Layer 2 of a small transformer language model trained on English Wikipedia (8 layers, counted from 0, width 64).
A neuron's activation on a vector x is GELU(weights . x + bias), where the dot is the dot product.

Input weights of the MLP neurons that the questions are about. A number n stands for n times 0.0048.
n6 (bias 0.008): 44 -14 10 13 -2 -48 -23 -11 -19 35 -68 -9 6 -3 24 10 -37 -15 24 5 26 28 61 -15 -41 -19 32 18 -33 68 20 -12 24 -3 23 -20 28 16 -19 0 -24 -51 -6 -58 -32 -5 0 -10 -14 6 -17 -1 17 28 2 4 10 -14 19 20 -12 -2 -3 70
n17 (bias 0.016): 33 -25 17 -44 -9 5 6 -6 -21 -21 11 -27 5 32 -8 -21 -17 -34 45 17 -6 14 24 -3 -14 -31 12 35 4 -1 1 -15 19 21 -3 15 -15 -8 11 5 -1 10 6 -2 -12 0 -52 7 -12 39 -7 -7 41 -15 -10 -24 -25 40 -13 26 -42 -54 21 38
n21 (bias -0.015): 14 41 28 22 20 21 -16 -27 57 -16 8 -25 -36 -1 -46 -25 44 -5 12 20 -42 7 -50 41 -42 -13 33 -18 -22 -37 -21 -26 33 3 -6 2 17 -16 -5 -20 33 -17 -18 9 12 42 -5 -6 -48 23 28 -10 -15 24 9 1 -25 15 36 6 50 -24 -1 -12
n34 (bias -0.015): 11 2 -1 -30 17 -22 -11 25 5 -43 -44 10 4 8 -2 -17 36 -5 13 -23 -15 -22 20 26 -21 -20 49 -21 -7 40 22 20 40 43 23 -10 -3 1 -39 22 -22 -17 16 -16 -47 27 29 41 27 7 -13 -2 25 -9 31 32 -5 -23 -35 -19 -7 -39 -9 7
n35 (bias 0.023): 22 -3 22 9 16 14 -51 -27 11 -30 33 3 3 -25 3 -18 -1 -10 19 -11 -14 -7 20 -21 7 12 34 0 -14 31 11 17 -19 -21 0 50 3 3 -23 -12 -9 2 17 -13 3 1 12 -10 11 -6 -17 7 43 32 -11 3 9 70 -26 -7 -26 -55 -6 11
n36 (bias -0.021): -38 40 -25 9 -64 -40 18 -18 -19 -25 -13 28 -11 13 23 52 -6 15 14 -5 8 43 39 -26 -4 -15 0 56 11 -57 3 -56 56 19 31 26 -21 -15 1 12 -17 -44 26 -42 26 26 -15 19 -15 -17 16 -34 4 15 0 -24 25 -9 8 33 4 -22 6 -4
n42 (bias -0.005): -27 11 28 -1 36 47 38 11 16 2 -24 -27 -7 28 -12 -28 4 0 -22 -35 -59 -23 -47 13 26 9 4 -20 38 -14 -18 23 20 -19 12 13 3 18 -13 -11 5 57 6 25 -42 9 18 -33 -22 -7 3 40 -26 6 37 -9 -11 9 -6 -10 8 -42 -3 -44
n43 (bias 0.007): -3 20 -1 51 -11 -8 -23 -33 -4 34 58 3 6 21 5 -30 13 35 29 2 10 -7 50 -16 -20 -5 -41 -9 -38 25 15 2 16 -22 -11 -12 12 -31 15 14 -13 -15 11 -23 11 68 -18 4 -2 14 21 6 -15 -23 -16 -30 -14 37 -49 -37 -69 -9 17 38
n55 (bias -0.050): -14 -3 22 47 5 -33 -15 -39 -37 -1 -63 -24 86 21 20 -16 19 -17 -20 0 4 14 -18 34 -46 5 19 5 -17 -63 -36 46 31 94 15 51 -56 -18 3 20 -3 -31 31 12 -21 13 -62 -6 -24 19 -5 59 25 -62 -43 -3 2 -52 8 29 31 5 -28 14
n64 (bias -0.042): 10 12 -12 -1 -27 -83 -29 -57 31 21 -56 -6 11 20 -26 13 69 23 18 -9 32 -7 18 0 4 34 -17 -18 -6 -70 -41 12 26 46 33 38 -3 -15 -54 38 17 -24 -10 -60 -7 37 20 11 -31 -7 3 54 22 -6 -40 24 12 19 -6 6 -27 17 29 -7
n69 (bias 0.028): -16 5 -41 94 23 -22 -30 -47 35 43 8 -11 21 -20 63 10 11 7 -32 -32 33 -26 68 -11 -13 -7 -28 -12 -5 7 -6 50 11 -20 16 -40 21 -2 20 37 -21 -15 17 -23 7 -36 -11 -13 9 30 58 22 1 -16 -27 -57 20 -53 16 -37 57 -16 4 -13
n72 (bias 0.016): 28 -13 -90 -17 46 -41 -4 -21 -13 -33 -1 0 -45 27 2 18 7 4 33 40 -16 52 -8 37 -12 44 34 26 -27 40 27 -16 -9 6 -21 -18 11 1 9 28 25 -54 -1 -7 0 10 -30 6 -38 -71 -21 -6 9 11 -13 15 10 19 -10 16 20 -16 -57 41
n89 (bias 0.023): 31 -4 28 -12 -13 -41 14 9 13 20 6 -6 15 25 -18 6 -14 -4 32 -3 17 39 -12 4 -43 26 2 -2 -7 -11 -8 -8 44 1 -6 -26 11 30 13 30 -1 -43 -34 -51 0 4 14 -36 -2 6 14 2 -9 -33 -8 -6 -2 -1 18 -13 -45 28 23 11
n99 (bias -0.050): 24 61 -14 1 -7 -44 9 -2 -10 -16 41 33 -29 46 -24 -4 4 -26 19 -16 14 -1 17 30 -70 -3 15 -41 -24 15 6 -34 60 0 -46 -17 1 15 2 40 18 -1 -29 -45 -26 8 23 0 45 -17 22 9 -26 74 -24 -14 0 51 10 -47 -61 39 -32 17
n101 (bias -0.024): 4 -11 -5 -72 12 -45 -6 -20 31 -1 -30 3 -11 10 0 -29 35 47 10 -41 40 44 -12 -2 -20 30 30 31 -14 -10 -41 -15 -21 -34 43 43 -41 73 33 -8 -56 35 10 -1 -8 -19 -12 -14 25 -8 -41 11 25 42 7 3 25 27 6 -16 -27 -5 -3 -34
n112 (bias -0.006): -16 -8 -7 18 0 6 32 -27 30 -13 -1 3 30 4 -24 5 -36 55 -7 -26 -41 58 -3 9 15 63 -23 -2 -64 -9 1 15 -25 -14 43 23 1 52 -29 15 -36 -28 -3 14 17 0 0 -13 -28 -22 -20 18 18 14 2 35 13 -28 -22 -9 -22 41 7 -8
n119 (bias -0.022): 5 26 15 -10 4 -31 30 -1 2 47 -36 14 49 -26 8 -24 14 -33 4 -27 2 17 23 -1 -37 25 26 -12 5 -51 11 -17 49 -11 18 8 -13 -16 5 12 21 -33 -20 -20 -20 7 -1 6 26 14 20 -5 -27 28 -34 -27 -57 10 16 9 -11 26 -3 19
n155 (bias -0.023): -19 18 -1 68 -19 -22 5 -27 -7 7 33 31 -5 17 34 36 15 1 15 -21 28 28 10 -10 -10 -33 11 -3 6 -64 -2 51 12 1 0 -11 -24 -44 25 -8 10 -12 -25 -27 4 15 6 -54 9 23 40 40 -1 -50 47 -5 -29 -39 22 -11 7 -10 -59 -25
n162 (bias -0.040): 2 4 -49 37 12 -22 43 28 -43 8 63 -10 34 1 -4 38 14 14 -11 21 -28 27 -20 -1 -45 0 21 41 10 -23 6 -51 -31 -27 -36 -28 -14 -26 35 33 11 -5 13 3 6 59 -8 -9 -34 26 8 9 -26 -20 -12 -49 -24 -16 11 -43 -8 49 1 -7
n181 (bias -0.048): -10 0 -36 3 21 -73 49 -18 -8 32 -31 -5 22 31 -45 13 26 15 26 11 -29 36 19 34 -54 23 6 26 -4 -51 79 -23 54 -38 -65 -27 -53 -74 49 -72 4 -47 -16 -2 14 34 52 -26 -89 49 5 30 -21 -1 58 -30 82 9 14 5 22 16 -60 15
n192 (bias -0.038): 36 23 55 74 -8 15 -45 -39 -4 34 -55 -45 9 -12 -19 38 9 -42 38 -53 35 40 18 -80 -38 -35 28 -14 27 11 3 -47 -38 22 23 3 -2 -25 5 34 25 22 -9 -39 -52 -10 60 12 -17 53 47 19 -21 15 44 15 -30 -37 25 -4 30 -33 -16 -37
n200 (bias 0.008): 8 39 -2 -27 41 56 -16 16 -2 59 22 2 -20 16 3 -10 1 -33 -44 -32 8 -36 23 -13 -25 -12 30 -14 10 63 -42 -11 27 -22 -4 -41 15 36 -50 -52 19 5 -16 67 -21 5 -16 27 -2 7 3 8 -20 6 -26 7 21 17 -22 -58 2 8 10 21
n211 (bias -0.024): 12 -7 21 12 33 -19 -57 50 20 46 33 -55 -28 -35 -39 -63 -6 22 34 35 -13 9 -16 -53 11 -13 -5 22 -43 -12 90 9 33 -32 -13 47 36 -2 24 29 -8 5 7 19 -2 -2 1 14 33 -29 -20 -16 -11 56 3 -30 -57 -11 -71 -9 25 -33 27 -14
n221 (bias 0.034): -16 -36 -20 -11 -29 -41 -23 7 28 51 -34 4 -17 9 10 16 7 -25 -10 21 18 -16 11 22 -5 13 13 3 -25 -38 -16 44 -54 10 28 39 3 -14 -23 -30 -25 1 -2 34 19 18 3 23 -39 27 -27 51 50 -8 0 23 14 -6 1 -14 -11 18 -20 -2
n229 (bias 0.011): 27 -1 1 19 10 49 20 -11 -21 -46 39 13 -15 16 -55 21 -14 -32 3 8 2 20 7 -16 17 48 11 -17 -11 -28 23 -18 -20 39 6 -45 -10 19 -19 43 -2 -32 6 -30 -12 14 -14 -18 16 -20 2 -28 -6 31 36 -8 44 -19 23 2 -31 -3 -8 -11
n231 (bias -0.023): 18 -46 -26 -1 -8 31 13 -30 -15 27 -13 -6 -40 -42 -7 21 -18 -31 94 -64 11 20 -2 -10 -13 11 12 -43 31 -59 78 -43 2 -1 28 69 6 -25 24 74 -21 -47 -29 -67 -1 37 37 -6 57 2 -22 -34 21 69 1 32 4 -9 -40 -2 2 -35 -13 -21

Each question shows a token from some text and the vector x that enters the MLP there. A number n stands for n times 0.039.

"|": 3 -20 -3 33 -17 32 -6 -2 -29 26 -10 32 34 -22 -11 16 -16 -34 -22 6 -8 10 -23 22 14 -30 -11 9 44 -25 -10 16 -15 21 -32 15 11 9 -6 -15 -1 9 -39 3 21 -31 38 1 19 37 -2 -29 -16 -11 -18 16 -38 12 19 57 5 -11 -30 3
The neuron with the highest activation: n192

" |": 10 -10 -22 6 -2 23 0 -35 -13 15 -9 36 19 -3 1 -3 -12 -7 -19 12 13 -14 -16 25 8 -20 -65 20 9 -37 13 -8 -38 19 -19 -11 -11 16 33 -5 43 19 -6 5 2 -26 27 4 19 11 14 -37 -32 -30 22 11 -34 3 -26 55 -8 14 29 7
The neuron with the highest activation: n155

"20": -4 -9 -15 4 -26 1 -25 -8 -13 25 -36 55 15 -11 -15 -23 5 12 -22 -4 -1 5 -1 -2 28 -6 -41 19 22 -22 -3 -29 3 26 -7 -3 10 32 9 15 36 23 -21 2 10 -43 36 -5 6 23 4 -58 -11 -34 15 -9 -3 -15 -24 49 0 20 -3 36
The three highest activations, in order: n36, n119, n192

" ": -8 -10 -20 14 -2 18 8 1 -1 -8 8 16 56 -15 -23 1 5 1 -31 1 -6 7 -33 4 22 -52 -20 25 25 -13 -12 10 -41 11 -19 -16 9 29 18 12 44 0 -21 2 -6 -24 34 -6 25 23 -9 -52 -34 -22 27 6 -12 -12 -16 39 -7 14 20 11
The neuron with the highest activation: n162

" second": 2 -22 -22 7 -10 -51 3 14 -14 6 -30 30 12 -14 15 8 -11 8 -30 7 41 -10 -12 -3 20 -1 -43 4 34 -20 -21 -4 1 36 -1 -11 33 7 15 4 30 13 -38 2 6 -61 40 -5 0 15 21 -30 -14 -20 19 -25 -22 -2 -2 57 -11 7 29 11
The neuron with the highest activation: n69

".": -17 -30 -29 12 -16 23 -37 -5 -10 6 -31 28 20 -24 -4 -17 16 3 -1 17 0 -11 -18 23 20 -6 -43 9 8 -19 -28 -20 1 33 -6 -15 -6 32 3 -17 37 12 7 -12 29 -30 34 -13 11 30 7 -27 -15 -16 12 13 -19 -13 -21 61 -28 27 22 39
Which two neurons fire most, strongest first? n64, n55

" (": -40 -17 -7 -1 -2 44 3 6 35 -18 5 21 23 -11 -8 9 -14 3 -40 8 -14 -7 -13 -7 1 -21 -20 20 37 2 -35 21 -5 16 -28 14 24 25 45 -24 25 11 -44 -49 -20 -23 13 8 -3 7 13 -18 -13 -15 9 10 7 16 -24 28 -26 1 13 41
The three highest activations, in order: n42, n17, n89

"6": -24 -36 -34 19 -16 10 -29 17 8 4 -35 43 -2 -13 -13 -14 7 20 -3 -18 -10 -19 -5 2 10 -9 -48 24 5 8 -7 -4 -25 19 -7 -34 17 47 14 -1 37 31 -35 10 21 -11 20 5 9 14 20 -39 -12 -42 13 -3 -11 17 -16 42 -19 13 24 29
The most active neuron and its activation: n43, at about 0.12

" their": 3 -13 -7 15 -11 -25 -7 29 -25 1 -30 42 -8 -23 -9 -18 -8 20 -3 0 7 -8 5 18 1 -16 -21 0 1 -23 9 -1 -21 16 -27 -26 1 42 34 -15 38 5 -29 35 16 -64 15 1 33 -5 5 0 -23 -12 12 -16 -6 -5 -30 66 -14 25 10 42
The three highest activations, in order: n119, n211, n89

" |\n": -18 -26 -16 23 -6 -9 -9 16 -12 31 -10 46 12 -24 -27 -5 -12 7 -12 8 -18 -10 3 20 -22 -21 -38 9 30 -20 -15 -35 -18 50 -27 17 -11 29 12 -10 25 14 -13 -17 41 -43 22 -18 30 19 11 -44 -5 16 1 18 -2 5 -12 43 -3 -16 12 33
The three highest activations, in order: n231, n36, n119

" head": -17 9 -48 -12 -10 -8 -27 35 -11 -32 -21 11 23 -14 -8 12 -34 -9 -15 -3 30 -12 -16 19 -8 -18 -32 27 25 -6 -1 22 2 15 -2 -1 18 33 7 15 22 33 2 -11 -4 -87 38 17 17 21 5 -22 -10 -10 18 -12 2 -4 16 39 -22 25 -12 -8
Which two neurons fire most, strongest first? n69, n99

" week": -32 -26 -24 10 -35 1 -7 14 19 -17 -16 15 -16 -3 -15 -21 0 -4 -43 10 28 3 -12 0 -34 4 -22 13 26 2 0 11 1 9 0 -9 27 52 15 -20 40 11 1 -15 37 -61 50 14 16 16 -1 -45 -20 -31 32 -1 11 6 -13 23 8 -12 0 23
Which two neurons fire most, strongest first? n69, n89

"y": -6 -41 -14 -12 -1 12 -22 44 -31 -51 -33 26 9 -6 4 -21 -8 27 2 -6 8 0 1 24 3 6 -45 9 13 31 6 11 -46 23 -16 -15 18 40 0 -8 33 -12 -20 6 10 -46 25 5 12 14 -3 -39 -19 -48 20 18 18 17 5 47 -13 -5 12 12
Which two neurons fire most, strongest first? n72, n34

" football": -14 5 -21 -1 -10 -49 -14 -8 -31 -5 -45 18 11 -8 6 -3 -37 20 -4 7 31 -12 4 -15 6 1 -48 12 40 -38 -34 8 25 27 23 4 49 -4 14 8 20 12 -17 -9 -3 -62 32 2 14 25 25 -2 13 -20 -6 -7 -11 -16 17 38 -5 22 -8 27
The neuron with the highest activation: n64

",": -14 -43 -12 5 2 35 -22 -11 21 -7 -12 -9 22 -3 -16 -28 -5 27 -13 29 -9 -21 -29 -14 0 10 -20 11 37 -13 -24 3 -23 2 -29 -10 19 56 25 -25 44 23 -29 -21 -11 -11 24 17 11 3 12 -40 -18 -18 20 15 9 7 -9 53 -21 9 -1 35
The neuron with the highest activation: n42